Layer 6 of a small transformer language model trained on English Wikipedia (14 layers, counted from 0, width 128). Numbers have three digits each and are written without spaces.
In attention head 0, each number of a token's query is one row of weights dot the token's vector x. The head spreads its attention over the tokens so far by the softmax of query dot key.

Query weights of the head. A number n stands for (n - 500) times 0.00044.
q0: 406511480448395637489589558451556568456482462368481632487539548496622491622506438619415578670441529423482544558604367635484432564523465430491395433456471594439461593454465520442581675561472445391509618516335633554514613400661526428424471484512527567628535572478527400643394402478416425450474509430389493491410544569534556614366584515537526518430507476561511515479633423440582423468607
q1: 572600397491627433517329508534376441645456468427624421561401375494371444455478628496564392327535642493598445560524556406498547447536507498339476569473555493472573459395494422550545439496392559550459473628378559401521576548368479516466533478453356507421504542536590606436602534458550513455551563471496568632530502591491487391550459551540512546429513416514389554531392592600532377535502
q2: 351495394514577681406396505454409519495449485488449353500506457516390473592533483528538484377497369594613549587443581512578510471353489565432505616405620467490544517510598474411505302586428457568349488602340505384543562556483427441548395601495482385561355495636536678516527544405532335403466633434524451473467373515408517343512514538621498486652433420485505387476408522666568441461418
q3: 700497653448385405614508423598622632487608451575342654530574645674500613409649506502358513593468524307441601509538546431492545467564608445675411332483419759568525677616362388534472506441655481372430497417527435546509608388567491550494579585388417514514556634394473576544449399456602579473626354422527420436622467491417533525554576497421655596298537562607578490514561405336540441468480
q4: 543435597506532430443336299496654509434415456656541383452278325620479423403608582500392475483601437633573412575468417685549397539678521390516563632523560500416530400590344497457470358447583500298430380611535480376761453469344635569344362782497458490793454698661387503409700533815513400284546500576600384612473447646591442448527561503413371439565466434300544411383500566267528530424455
q5: 512496545530553384471446308423628533496485615362584565658866644563550613963539714667571734500695643369556507641380416264477543432631388647577611140415525633689542685581463391489376281380189504402470500374467481407516595329655508574369530458399594427466527639743394512585312667508566585649616294361555460365567662490424380561692443514511389470468398431512641222546599423254459450455622
q6: 520587607584432327535481421671423647484572561532684542482338562532588210446491281506409362394646312558617532593709446565409567620434440532638560695437620634299461452590566532414533580882530387544738443588363507443486314578357527503405516587530542309507444272434419497430513523379630507380748643619441469629517493573692484458517426443484601536507655410440370696464555447530456417500398
q7: 510467450573424552555674453411503490600640646448743609488472476448760548599405537652472619626546497427503400314556491454620418563655315398394247334598665725543500638613391556434500514527507708617558397400481588425379487333334462601427543477514500456507311385484593613634677612482480568413598242513422567419503742529653428626377437558411334642469602252551610266367477696467413564320601
q8: 573363366588465667442487523405682582486621356289667359507591493404781649380350561767456503742383486678497307388640438500461457412740400367326490550586445493588493451523527602487475492496551627375618708361652485400386676474630500648700615412586546475646335601435454576589693550387467634488388345389634503475540450515788287521147423565452457701381558470438534322458628525532441648338441
q9: 458493388537520460378396449722551484371425554433661483481342414470278580549500421390309442490467401536347493356564578698387430469621347541753323549334450601612600497572530338451625180524629347337403504497443570587504500636813443375675689316486335631599434507586463208535405333573493528467587556441432477458546351562527544286314375582572529619400363544731553438623555538466467618784324
q10: 573584443590369616314631446135679571464348257549507463578463670448478338413636395467563538349478360271536539649503447426544548550544658630442510719463571603406718533461422547494722590414314460591227594588467569408311561331346553630482380399510562357281534531526567550610521548611548679562291558510412497397545425523402357520569770637406510513532674468479497614466416582571392493439741
q11: 488503384363541382330492500660584399622547622608766413397557442662544371578578309560567445387484286524446262512480618386433491584476455341596466536462449488555668312392522668442580550524491640412386521450503506517512388488396503494469442599328355509515426610664535463549620444658482476354607381574442523589491470515556589433593387589363646584469444503368449513450526369535563720575693
q12: 518350751507556411663460477594497729537546841503526549494120459554576407475548528431544351718635439317452398400555432357461650549408362583527432414624558841395578639485382465500496351400514427348678550359531478267372236628461682746577552542511353592644543461347458306448482554433647718546625450546535541500692532669482369476489385633534457559449597369371616446545619700613466600340603
q13: 639365536404532416486572544684458552531661597297489350474091406462698522496490360526507541540599486242497410224631484450500555407688594390579490555641464678482663291674204401636580473405694564444497647450825434462582305238540347791395581418394465630547456551462336489607515347412430628481526595515590590769526377624784369618467504454424588450466558603559612477479600300522385515515513
q14: 558447430357550503591545459620407465571618563392574614624422500331333407818519669476521424538690536511516415684546359403742435513425573696423605514402728390473439623465645430459578421302421470798487390480399593595657535496599594357496338517578612622389578565471467496447290974529507534394493521480515552446465629361500483467634806345519588460405462650517454662503466599493507582418562
q15: 462393416681678474562356374534563691461334574418479658516553685444522680660500446570374315269468627571474523653443435426270648450343390553422638466432429575490582614557678493519267338514355362556500313612273514734440481690562591452592433584332623381446558524572342576446663541428569607452517490681418640312510507529635453436611463590616395423419564180313438454638389452578379339583472
q16: 490598424420410667550445436648563481593514429504504592583505517422470459376504562437498492496470597412533422399656444520554488560553714486517437419496518500384545552424589552574463504390445566421469469405449557545471456448508519586647597378451455433446533461535536440485479541607494422557531461486366452474483466471550593564488601513548477470538441462444492559468508449502592522637566
q17: 493498507572675463400358502552389462496562560496558401437529484483385583421559420520473502424488534679543675519522550368418529472473450469468629596433559416620482463421517530575540380713460478589541552613506516436548443532415573480493517487569554513531513513560542603434620498493565408414558630529554423560523431477496476518523354429405552430604479594581547359450449697593483585523478
q18: 448471478452555573402608468438586396619427591507503469502389624470544522699431667481565359608441435439507580457533426587452507656605332421516434456566418467430420617554430607527618549530392414480568641333469478566550544530495467549518431450402700405519568520353548495480406426590460505492404426402443563517435581512481543514537464498470464440695359526540362515471655478391404610669551
q19: 554564488520687509594397495474535604341574475460227491419418485517389404334527518418503514383409554583526429472514546310524530561553734488325494563527630345447651520354542520317470544458701500470486313677480608503338559479437674479644561404610263639465429500622447603612657428550684350462482644670526534655700387614515595491476584497497448590352514450476506401506497649524548342441513
q20: 386494551367407486418503590471648426448509441569396528424472578539679532339531571444544554674473440393459519521741485574608552537643522281495406517583414605407597551632505638524546539306747525474572558323517622619574427455405586503542606472451579560378615477516500209492704448618547428333416410480444453445541529463506458537608635573437559441420405530503511536152557558343467555473536
q21: 289559522475475628566506517584675506461488510567454674477781418551449570558511481704545609576460629549391455536651445609428420494550388349590394430390451503599406667177605614535351480382420484490573596318494455579669411376541500430510457398652292547675399522452540321634391471649391455598490386456284491307616431409528635593465617474527603587346429490663558358690562484268461579454529
q22: 479611429297473520477506535644611402428337443513575463484624436437176576420641538534574429455402392536464319539346494517381240409696396608523507576569475496547438540590520298545486171261566662240467559620447632692659461415548355317170594449290398387565720669736598496551448583464357472493514535683521415545482562576459363463552527368402484540632338616392467382561490431421655669417547
q23: 472473510455579564630474574434568520373379572439818400707407384570680482546487535547475366444636620319406356609452464497441574479549180418314355616580627493497451678529596664444658338521415593614335614291328560594676751291465504409482578411623485462355612447681668533468592605460383609455377560461522413311536717452424234469433534596407529301518559364574759377448313634497376532493389
q24: 355483567429487666346558592557553542595371415682405551310673447700456524323519364406531688607478546415421631525487684402537452456353640436458493654524481686661708376636656373548572460617521692350540403633563389325521555613472528514426597379291366452551565630569355399541555328396697531592552383582466363308587329727595580524705577491529611715631494712559493371359574579323612531478596
q25: 456345377362417494358536495387560544472405723596412376441521512478441414429436427365515560441660283367368503613546574460538692497634547446397348394445442613537445440576608571459503454456344560327531512724404565520413445382444509547289716572567314509347468444531491522581459277506580582494623370667383441506488576488335608578544603436420519509500677420364632453529601600483464450439561
q26: 656420458393441465523563464620491655402503491494559491351358500465348488586481629382661720509621497363363433626305419482335567467406454630463550470464624652369440544503549435443254710335491494534491303527398534687503449481552345615419565750488452385584458312644536417679396515427475677529570555503689636500639612510506400574310426425494486461447646538528541451536557372479465491592569
q27: 597560396647423642529286440474583416396379729697535315565283468552504534382519591446566335589457393602670382567527648705449514289398438620400447538616419560510442633593451360513418385304514383385333431507438490756525423461462392466591663456432413469621677620471376593469476418400645534310360483480321363339719544610490586657500707665406614343440333618569480586601581397497359459697373
q28: 381609398516404538406724651287618472516361500610699474351673398306416450510441688532473506671445743294393506548452576523571480574526539529615487615493613503564370739319630717323539596490339587533500457568437606544295589517651631480641421301572521549348435477403667493629543474664533438511310398634465456523527595564432500667305640449472603602672497576675487524429419405578469549387402
q29: 392637459551653579705594506604582586379497500628574586574321524500583490668509513437328443507838324611562550723516430379375683522435507684287506659422547412589549452642371449394389650412719360394491500535306677588580457373471693529671671331399441438433305503506420585524434598674510458500484562695477528672367555417500544602549519479558554510456500640510481450596442230352403458507521
q30: 523539423365561659444565355341583376550400399472635406542665415412707298264640493419329451470383425409491384660554349494587437648435370349404405802565470435506425378507497503494615455487490584537308543363648341453507623355566584740598325294392542431322529736622375548415507437435387586581395540316415591576530520520513663416530612569481482651476571524530418544436377477516519779507610
q31: 500591387513506583671545559465559473445437497451549648642450639598493658656529430573728342484429302404319320480450395651320616466592290531530383321742451540506516693350382503521628517471420503633435740329469487405474611329458372452398429509631629408443420436546343564444400535500416651387548423414375585468575363473364289403313381613621453290480512570452463466522368494494546465336564

Each question shows a short text with each token's key, already scaled and adjusted for position as the last token sees it. A number n stands for (n - 500) times 0.0018.

Then comes the last token's vector x. A number n stands for (n - 500) times 0.013.

0 "2": 420375577354488399465587591503420534451523431468539387347471564519489365648470469529479477430439
1 "}": 478467537430642535393543465630437561505605439466385363333541424542567530571672413658403637541341
2 ")\n": 589473519318705437526535522526482591456567515463503460412532505581550556442615517482523528681388
3 "-": 618474542332762542344449515486544542484702610401476357373530721530599567422563262582449413527510
4 " Time": 452552448470871434532423592626571649542593333490488454357837379357547513519681538612494560661243
5 " zone": 452536514486943451440594748580517524707635470308537324250774513422437530482602542494400657462433
6 ":": 450645640493764431658691615524399611696607502382505550384539504329517508519369585470364575420534
7 " UTC": 507612657322655230440564649661396509447475353408260577267588344363495413403600443677442580534426
8 "−": 452676642513682404645408558551444600588526400501277634493579454472516476482468412481306753451353
x: 568439431605551539237364383640449587483778570513359521572481381596638556387551560540432292405617590384487536508635397609699412506529344439415506510369303514508491630587483552559532304539545647451379409501454647531479378566330450574492528595382324434565322514468624495373841237665322657477619468574541315501374343247659765334488548480442557559636294530406450617410517453569782283500738
Which token does the last token look at most? 4 " Time"

0 "w": 432335508458665350516453420494624557523338522498479419383536413475381516592513561322762482424483
1 "inn": 366446536547643349496413303414589606507324610546308277376524210482371423575451497411665386360375
2 "ett": 550540506508617376390534439456536484435329615446376284329558408639432538585291549404679422339503
3 " County": 554592532526731316458486561437554412530508605493420337294681397559479459552464592475430529519486
4 ".": 617546594359741472394573547388571626474535611412519433377624455631523541451423397492472456650484
5 " The": 573579612291728329417618444429592554480515616458579447418589436521634516446520472477338458563566
6 " county": 427697648463755303502560500500449450508465586418594477304705280459540493535611616583418532448431
7 " was": 419461629420735321516491574517431570651487573456448576484612452552606587458506485489274474438724
8 " created": 392550572218829303496386501582592558689725592540365567440698465572497350313566327598413436416517
x: 418410412468519390477429343386543661470512560382587309413489612603605474457476408782560283500587435665468404254519196460599479463650316577435365548534637608546492539497318397430577502629802496337494649566630386631569506394581413190444401595685364437255558478626451367501709576511565776466608353678502369376586487359369589504400612494556450335550403769296494560260487638459603586400459
Which two tokens does the last token look at most, in order? 7 " was", 8 " created"

0 " A": 396428431442786463540422538459555598517442471496561453347688278485441473417515607494409349474456
1 " D": 352371438390755427506394350498549624424504423573424370339738264395489484458536491456537440543485
2 "og": 561535473453612450392522360575531513499523455443282370405736361549293573513388527505417575421517
3 " Year": 490461470505771608597367699368570409614539495694469380372613325661400603625516660498571496567380
4 " (": 577563615339760423473502543417520540443486505500539478503618411566584564491534455462458399552501
5 "20": 648684674425654391611680728547551462643680275480451449398611382507405601647491458439393424376573
6 "09": 533592570447757327365480580506718567541694456201597478381784530666498482731494534525714461733517
7 "),": 514516593218637482284566509549528538508689576498428564536574622728604560589630462641336479433480
8 " and": 526508588285663458333627583465439467557538602522525501565563596574628600518589363458464442505605
x: 555569304432402547772376599498388474438466415296364277324491443482516376631404353711480514680561608705389423459587292582553507425746467504525430623613594494518556695456549359510737418428474526393560594589597488502474473336362481440532604693630477336541548548530371574605670482638487611536911575826392490306324545470447469365501491322487321758467509475414435361438640582491614524341632
Which token does the last token look at most, and with what share of its attention? 5 "20", with about 40%

0 "ut": 339294468437715367448628508597634491431374346579510385325571286524445569541398453491624504498630
1 "ter": 397407585479712350364490417489457611397376376502345370437543398606574589576443547498590492452655
2 "'s": 463479518295654302395466443519451532459323558551356405465665342591607457426537366545455521457517
3 " W": 654573570472687221535408437328627609498425521575380201252737192419491416571509562385671437548492
4 "ay": 534709534392520394632513352573446509458506514472523436352563228394359547608441665601475516556490
5 " (": 535561591303716386485479476429536552461461576517603467516605433557551499439528471430436364563571
6 "19": 631639658378620320489687785539615482694556298403543504428641467571372582566503368399442339542619
7 "81": 388613603471724286378516498443667573601666400206604608393840507682464476686501516582653432781497
8 ");": 549503547347618485390678485480447634619737602481488559628574667683544527604594439578448366499504
x: 431563306530403338567308380481378680284576444415532321532556438483665452557415396744504527594530563573413425233585224505434477430761548474548367612532716445603465765647512375482386298409485492514441656549454577364545516319344514404547695614677283375633619609808439571565595588555624593361732483674473512423468431673503578529624427448515597618596491438501629511535664621492657405258572
Which token does the last token look at most? 6 "19"

0 ",": 488484615385759432328690563526494558464480492481549510451653518682636427558532533468369484499514
1 " dist": 222350363506671256419393503608561562454606428504382273237764189380580484593367532485431275362523
2 "urb": 533460438499750299521544465548424540437440416435149318266709125355431399463410432504504490417546
3 "ed": 713568515432698182427461480571436668594473640543477486509604353513528368459288463462538417399630
4 " though": 656579503329731368450509373606506594553505574477542288327711252497541528543370466499383529489518
5 "ts": 529552536376866339484371457514490564614542662620592398391609429526554606538478484531453621339522
6 ",": 435528537335727415381640538451415620521457520448518553583552506700604514547422531498401411474592
7 " and": 492481564328726414391628514469405530547469537507493529565538541595664596542544422427430394443647
8 " sugg": 385680810193725327480481519620579564625638448341271636255633322456475471483426397610433487587549
x: 384510370499624608530393396557361573603586403694511390392405373365344561461499427655428409376532496503439424517557232655545434659595335490490461630373790515467460579446280225530637391522570400650369543590433391393485593377623473569495487539504432458580596381517439483557679395517369792337567343798656543417700494285411544715550654273691524320443358526152443337331723449433508651391559
Which token does the last token look at most? 5 "ts"

0 "amed": 351460466378751267480572531495593551489545544506508437423637449573464511406504453448428466427661
1 " for": 371463388383667422531351486453522636568495595476447434323629306558511542405466449452460478452443
2 " But": 434422405306655376549430466498538524441472485569284238281696124443472549512430594501484482491566
3 "ton": 612555504443586291298543459469532519469421504622445368225693390568499486555413522482565457468591
4 " G": 738687572363646305428371467465605573402422549592668390270688274474382498439441518401432356566522
5 "w": 494650669439619380634451435276662635434337508436601371317642327360389488521511486388796568485575
6 "inn": 375656613566607508575399302325659587526291585551595566426608258459387408561426528376644456465455
7 "ett": 414636628492591422415541436427576468480281624486452644431533425674440558564301539413680445376524
8 ",": 491499567315611448318569498489530591481499617482399544612515476757582469552494526498387382486518
x: 572586325555451372715442335477433694537590338361444394457599622507706481583612500842416323589509421652491514325446251545436528477839716519489503625422575367485551576669603329458564375542512505480453479650456397230561442367529419394563384606648314447566520577654435430645564532574503558388785308668591527440416354530409434482479551472608259484508414526501416535453729628436744647326604
Which token does the last token look at most? 0 "amed"

0 " in": 430404381454737447512499596610599480523505623502503458358601243486571412477453536404410514558543
1 " San": 373428332423657386518367496500609496486521412530482296287728187426510538521508654403417434516539
2 " Lu": 542498456421594383450460518387588520416366446575222326172720261418470497503562634440586385515596
3 "is": 535455522353565542360478516542688355522454566590485326333555319628637440518549529294532538432569
4 " Ob": 653633537440669428382445430516619570462539547620535416315640251438470479485313636428388501527587
5 "is": 487583574286683504226547501343605511568518438503662432248625327760476518538478369342498528538620
6 "p": 424687652521576436543614412618597730627474433596526584396563232462410409541348519434553506490668
7 "o": 440403674477542593267443590454786611389416373471339504439575364503613424492550471516647387630502
8 ",": 483545551348660490262547518502573541491522545463433539619508475744591490585477560537397385551574
x: 607544291609449415748477315428512722538544296353509408425560538477723461535638485811551367594513475652442506287410224478476562450726681470503558609404549346469542508639557225512576308480438521551416527658470452205588427350535411391576453632625295469613463621542442439655500525575500530429703358626581614420399350463444408466478575530594265544447416562595424520529782592444726693389665
Which token does the last token look at most? 0 " in"

0 "on": 514487554506666420433589560426497538469356517536486472417430372681553464551499520357628363610498
1 " County": 403440456560736342478487574429529426537510608511504349299644412570462475551447589471428517504509
2 ").": 473457501345743498387607651416482598535643600447355419369667473655585520406557406602437501614423
3 " Its": 510502560309819301422661391451528527553453561437398342346698351500686578363523384542307537428561
4 " county": 611624545495777296508553514509425446546478556440507345281732256474531489525646608566392521486428
5 " se": 607774605360717371442361524520574451467492466351732408336744233517564459504335455596463305407415
6 "at": 366754679281658315595427660635399441527628697491650401257575237529472498360592597441509615442379
7 " is": 361483621404777340533511582520403611629518526439500555411685504534622525475486479515212479476676
8 " Law": 387702751320848346404498486431507421495478465555264723298712181498423535547447600686505459555451
x: 523436199692593541609511548494347661517383429485459454383472565614438516465460589556532499559331454556676394485358274385565411672673523626324565561401466476511566608679404587585449519551425458718459619560413436643459658384091300336460646587668226450325487499406370391340564483588472663417398521553503449437526468309290535403605801276328308228438508577447551475583712479562770428460410
Which token does the last token look at most, and with what share of its attention? 3 " Its", with about 30%

0 ",": 488484615385759432328690563526494558464480492481549510451653518682636427558532533468369484499514
1 " a": 423427451414790320504494609534423574535399520433499387345670313554671471445549546482355409439475
2 " car": 490451410462664302496379469463372581591580449598236213244689194390581473560422665669399429488516
3 "c": 728537548314455289290422462616486664353500585585480390226581382390472407424536458513560516416391
4 "ass": 706656560425607413450638506576348446599460521648620257336524208406466605478358373397697498510366
5 ",": 517532558358698398338604519460427603462449560427543524582608472703630417601410513497419450520564
6 " and": 497522576318706420366628502472387528565508573494524515509587471600673527541555418454472414467654
7 " a": 412601652358751322512507575544404577512389587450516578414546372547682480416543538514372379401502
8 " ter": 430628762262595263421411504561571591516537465378239739333677199436541479411500592532496491496534
x: 549565400461397389530516465477371653637526470663420383386392646634392432484436442541505332702468499521702539662489410495542340481583557595488641724521627445432499377450527488441403323562375401567464573592476462497352463461561334420309372607674241241474456590771459455468726558480293625444288257608545574496603400283235694655601443176622365170531416382210475498534603540568465474529463
Which token does the last token look at most? 8 " ter"

0 ",": 488484615385759432328690563526494558464480492481549510451653518682636427558532533468369484499514
1 " California": 439422520549691408387546552484632447495339534577491365353636327660541466580435541558536388477525
2 ",": 485484635333667466302589553515523515426435561453435466453594521755635452561420542465389538496582
3 " with": 581518537331607342535536568511580578482500623492365421275630351529531379444468410385392513411299
4 " a": 577560607409744281515454584616395582481365579421511436368596334513704489418529463452316418402388
5 " term": 582651601487806273477500565580474528512623460469734229275862110353560420486554547625530431384436
6 "inal": 401722568261605394419475483591372479417580512436651441413552241477555661416376552517532512524429
7 " r": 221732672367755372534276544517511584489494465514426663292747292432573490545629510586526439506446
8 "ating": 461619668355751214406424526543335542590521558500346664371645341306415310457395499696444522447483
x: 437508410274670563518540526590323689682505666449347373311606619588479287396405578466534425496569529797396378589428098604575497513587260470525590421456425585510478630539467555555552330497578513467374571720518488441612500531390478324291523737650485387316567526600360545592588559438414508366587564651584594492545462450607822289551578450301532432548230594449409597370701603442687491565447
Which token does the last token look at most? 4 " a"

0 ",": 488484615385759432328690563526494558464480492481549510451653518682636427558532533468369484499514
1 " he": 427454577456612417510567523518487640463457503458543438394634288550668526526440431515367408453576
2 " was": 506556534478758338581469523511448560594494629540477505404710355552564495444536473470363420425701
3 " awarded": 630505466333775321551371643628514628695707656531356354315685236562441329222616512606573455325415
4 " the": 528611561348747362487462357541573591508522610447516492571600415555669474461658470479405420534515
5 " C": 454758640464695339445430500523600620488417467553724426342740189446558435499567597488511460529573
6 "ec": 435649668399723402303507535582649560434506387474493518389721347426362380574330554486511472499636
7 "il": 333790645356681531359493548469512488515476276579524551395585318486529547467364537488631460678542
8 " B": 498556633389714320506382531431559615502437502554365690447696333459534434515399569435483444545614
x: 484644543583509424434517605288344727604545396427434402580540645582625495343374588520494492874558420647520503455502300340597483451565505480575618548390708506368493493526423392506485437601392505563470413607385538417531424363319359383570447539742384419594573498626549439572703541566447748489336484572495580521537375430033607320610527480393603174329548420256385513413720543499683548546597
Which token does the last token look at most? 8 " B"

0 " In": 434443376477749473510492575521566522488518544496525496375630233478498415501373493446446514647559
1 "-g": 267392346402640385395283477510498550335578616274275285184704383463458652541349514420489443639563
2 "ame": 553458462469762369525471625365512535473541647340439494355657332581393560403555491461538527562363
3 ",": 505516589294690493386621593414511540455545543452454499475579564675652599493490570538390483639523
4 " the": 557553568257719339436576444466615566446460589434466458484630460519694499462657464427383467582593
5 " prot": 570681578292707402385304625475557601533574395491789365116666232319584467493414544567413443449533
6 "agon": 255773702370665273348500615425305423474546460388722381366644256484543471390545437576490420591519
7 "ist": 436536565414685286458578581562519525571414702539466472504567417482533649452485455548414532429416
8 " dr": 398698698273695402410280464457511527511544430488222728312594316486492589556529465497503356515451
x: 590510354472545528450507614437257644541494479618642487489525708462428183390439733616459524598532495500608551202506126537380466514578389554539696550337522372497487426685487389453523475539571538530480465455340495686540506477391500532346613669667228418518486507491686377443747393471371656398368346489538522420408509398448713539629516132759332228429619410283457382407615566488605605411469
Which two tokens does the last token look at most, in order? 4 " the", 7 "ist"

0 " from": 374412423435705416417465596550566507541532555399573541327632340480552397455484511350422368485490
1 " the": 442465558330666372394506421583610541467429544422483423438629376538656478501580455443409417617612
2 " Governor": 402372463354652321467480501552546405513524594487292233212730242474537573463505544562406502576555
3 ".": 577487557397737484401602568375565649487551626418432477412627451588553531438482448530489469681516
4 " Two": 623609571317626273563587674472474373591469441460510319216593290655608464449519484550370525565414
5 " of": 544468547291708312479362508473531468347612583453710360327623496429608521603587491483506524397286
6 " the": 441575582263609349477449454525615556441403555436587529463550419520601447532625475503401446547536
7 " men": 349768681340806246513361567527555472543493568485511538309738373486669389535589478630486546453518
8 " app": 447667787302660344357472462612531470539550691498112784285638079398436505520348536719447572539487
x: 579646420588672501600352373507277573410438363610414302435489662531443564476628599589554413564496318585387607566364342700715355450609391557522563492442798521538488524610305430447496428569423460633619684792541498469496607386307546546482401521581229381430448454442463381435447467372168637374526417589650504462680440261553588552696609268508429330466430512160361677573660576493596568484298
Which token does the last token look at most, and with what share of its attention? 7 " men", with about 30%

0 " do": 280289382333657413471568591555515436389463465356669434306715179538534377348453461420452402466438
1 "or": 349397470404602419523340650439355460589493622356337403326501315527512564391496629467590531538455
2 " of": 473440487435714297398467539555448505572463509413340452433644339587619569411592529307414478490438
3 " the": 555535561322689364426452388551635550489416537435416412452623361537637479498619492443423424571574
4 " house": 702553540294685360425388422484405532559471612508487281325672353560491479466501520601424453526485
5 ",": 570566579303731417348581480447459575516531576438583474502652454659605494548466553531358420558547
6 " it": 435619586276701354474527418551379577566518599460569495419597362414664540467551373569373494588628
7 " bec": 271730751245750278459479526618475587413494479411489547339688197393602456444437273588273477552487
8 "omes": 417465631357781282569496543404458592631625724416377515354721490462574529439605493454318694639523
x: 461499283564684394778516320490458581429339605415594571354300572549617272484461311551430390541538561633596463508458391623647576445603260698607211557353746444459478521540446494432485368560312553417577597605530492439683611521456510399398388741629421567593713506685496505530620464521436755565667279495626489435214541384334414387439520433665697336639421680452437460337549477548720502559658
Which token does the last token look at most? 6 " it"

0 "\n\n": 481499545326830464487585522495482591490490524538450518432667432458581575380709404448467464633500
1 "G": 286437363443684405349467465440478546460646630454280344258766277496480589421516505421446465616550
2 "w": 530412546443698339601528476292677602448364540399421302269658359333359540476526471400803562484564
3 "inn": 686601540586641471567418383296631563552318625509445330359603223463361437527472531405652493466433
4 "ett": 576677552519619427426563483403582454488303624461574402383549428659441590559334548434665468382526
5 " County": 537661566540741365456533618398549405579506610494551485349674444603502500550542595497439563552485
6 " (": 433571618327697504480487614383519564453514599465578530499546476602551557433505425508404432594581
7 "/": 299629748395777494475499545390545681557613521422510558486704433457502523583499488424468328524499
8 "g": 468544694299584366381470340688531504418531597318296664389597309494388474494582568445497537516496
x: 412483539545653357426401355466390568604477592438463308353527332553449487498455654411442639766556457583226595393492388556624534276530523590374664555453572409459515467538514581398585479540325266434458573632438499421358492448349777617593525606762318527489412450801584533619622241549480476303421401610454585590299579541516545242656569232574316192433273341362377530490510544418502454411522
Which token does the last token look at most? 0 "\n\n"

0 " The": 407359481332771371436560451430587559475460611464601523405692398494593511511561486459417457536562
1 " House": 394340393415756424497503509438513413517487586510517430350705402539490572565507566626445481551484
2 " Ab": 509462398311574327405491402440566487277549478552191314228759191540466478417412575462449554415580
3 "and": 654507540379547548448433557347671474375486526484405391205613288381503378619449488331550376437577
4 "on": 537558586420601426568574516424560570464344539526471460395488339676540415512558536311540374529601
5 ",": 535555619350581464341607573420527569499468641476590486545542478762595521594508525456387422457536
6 " a": 465636628344756344495530618519466561558409541454560540387580409546661487455565503488319407430479
7 " sh": 201720695248599420460354474592561686428639568635446616314631235392541441400499480556469389367348
8 "or": 566568743269543386514317566464391580522438524506218585398437333344482450455406424432630484388522
x: 430340388513368443473396553786277602627421467588575437442505719450279638596266531530449332511413446632295401617534576491528406678404191352598551735526536586435556405503720472640604412551405487478477434669637313482278504536490566333459429723583319441487475636479524581506692556691442388398286556528527327453441461399479528472447528235794332426607620448238635471436472490514739630555620
Which token does the last token look at most? 7 " sh"

0 " •": 398352461389792340533587511626509481471631562434541519283624506431597448406517423500387559350558
1 " Water": 362384389465791350568452564389595596401475502498403344281773307435467435415527481485407517511413
2 ":": 547503532511716470610730501431467633724594566435447494420573432449513484561381607196328386394505
3 " ": 466497520457819393594472523583529595476440527484478422490627435576528474499433459407359359516593
4 "6": 637678598312457267410562628495494547565610331328501350319594460540426416615417442341454338560512
5 ".": 537527587509631469379457499491601685500645508351579490481676504590500405617501397448424392584314
6 "4": 384720649371401242409612583599482654514658450364623555415448479607565394636531507517579575417349
7 " sq": 317594650351709415420403499613474646531569456465457495274576390438668347450598367554396553462336
8 " mi": 488653769456823380577452589690325535620528531391373543375715378535414438528556477540524615411379
x: 484634402640511433481402484489381675568619687555474555436309493519409500416501525511618365580680512523363405528758363323522481690550570468431491510339597445434402608676402564463619147421596463365439538533483366733459460428322608312508334631673504356487456470350344393591652417753478648353665444381490459584315622485553653538395699189494556320477231511593400598663526602369706494544697
Which two tokens does the last token look at most, in order? 0 " •", 8 " mi"

0 "ed": 335570625501758264413435530622533646477484503512445460491576416597548459511421467470480381411598
1 " though": 359344406404689348483548384627513586516467562435425392365731244480569568529410447454410505499525
2 "ts": 481401459393868327499385473535485549575534636631410400364634384507545645538496463535455610321520
3 ",": 589576594349699409400657530436436612517468496444477465525583453689622536546439530517387393485597
4 " and": 521535605339721418409655517452414522534465536511508517509587496579667609533549408446433395483659
5 " sugg": 569671622234690318477492508630576557609623457337748366120703288461485459469440388609437495598553
6 "est": 258674580299566251472414604792416483533695393553622396267550350439604559382338469564499495530497
7 "ions": 419632582320749323376393639624469492592564568499494449377593467479612528504545456681493615581413
8 " of": 409605569297700326454464503605444515574507514492354542409477446537650636400547548487406428409478
x: 315626347404564552659417506351392575511520427442587468485532413530527450483402563691577175651682475640519497449259223607495314452665534527440336514589531569423437486531449417544570505488448385545453492471491458345507463499438428397405545717536267466518634385486516393529516556651422449483484510843605532217353297535515549409489600358666379694592295560386392263286580808509658567429685
Which token does the last token look at most? 4 " and"

0 ")": 485494571285656568354647540574425561339506516530458456434600585646575469443669488616319499603486
1 " in": 450443413425707469503515612575535465506534652517475420331606272525606407483498514416345553539487
2 " Mill": 413442434428679424461431385491559490468453417660216115255761114468381471604353586568401384533468
3 "ed": 764612522370537330417562518568576586598478575550478495441655315492493355360314349435579433457616
4 "ge": 584591611428621384368486486586530427353416547524624445415550396608499671554436525509578444574509
5 "ville": 524643650520674362378521609440571434477397543537622498405640463671521513611442552527499435540486
6 " v": 109717710459656317350458530535465599474464481348682564255699224414562590621368556497422321499594
7 "oted": 206738683308688249516446695553420411604598539422469510350654256494461277405469466588528552410506
8 " against": 429586577405666297485410567568463550517471626408289605414560276596506467410513512498458449460448
x: 439472389564428464611409535582331546440611513331492464384500411535426283495429583546499182646555561745559494265345152550550319516557473564543412399599578451493461491577262462397489496515385403417442554444529478258536531502336320310473332805491436505477580470599317441344542599658385679368560450634562460255423353410639518587591647359476242523628361656462503428399591688392744609461539
Which token does the last token look at most, and with what share of its attention? 1 " in", with about 20%

0 "==": 417407563428843436406448458462457609510464425349530471411648404464508643441660403594429392562463
1 " G": 296411344426689344414318489479530558439467488516305301253753241464372526444551562454417396627511
2 "am": 483430480517569401582425452401691471409449375426454364293606180403561588428445373420590518378543
3 "ep": 629562562426639418448436247477515620429555465450352273353591310358577624493361556589647500641538
4 "l": 516621591401548371283426422616636607410388326503650549508617442583531542558495174524605414650546
5 "ay": 438625541430580429424488439535427483433435527605623536430483307533492514505379507503561606605528
6 " and": 407502533398739464404470537468455509539382527431560542486577482628595653577549408402490515547565
7 " pl": 243822699336645290448424434610572535537471388560414687355615239458465452537482378595447452498424
8 "ot": 546646609465646311503462550602395573486404503609379659371518252383514562442401533541547533490561
x: 341470325435718469531485691415451512481512589410502557603510572579499456542551631672310446563379290696309459506213325536522439458379079427558569492343563568502543477611414592547557433636432609318484635468480453457567679560622416502448352673335331400298539739542478432493675709452228589369504601668649423610240551448284740262483562527460369375480457344645475377404510542533702275519487
Which token does the last token look at most? 8 "ot"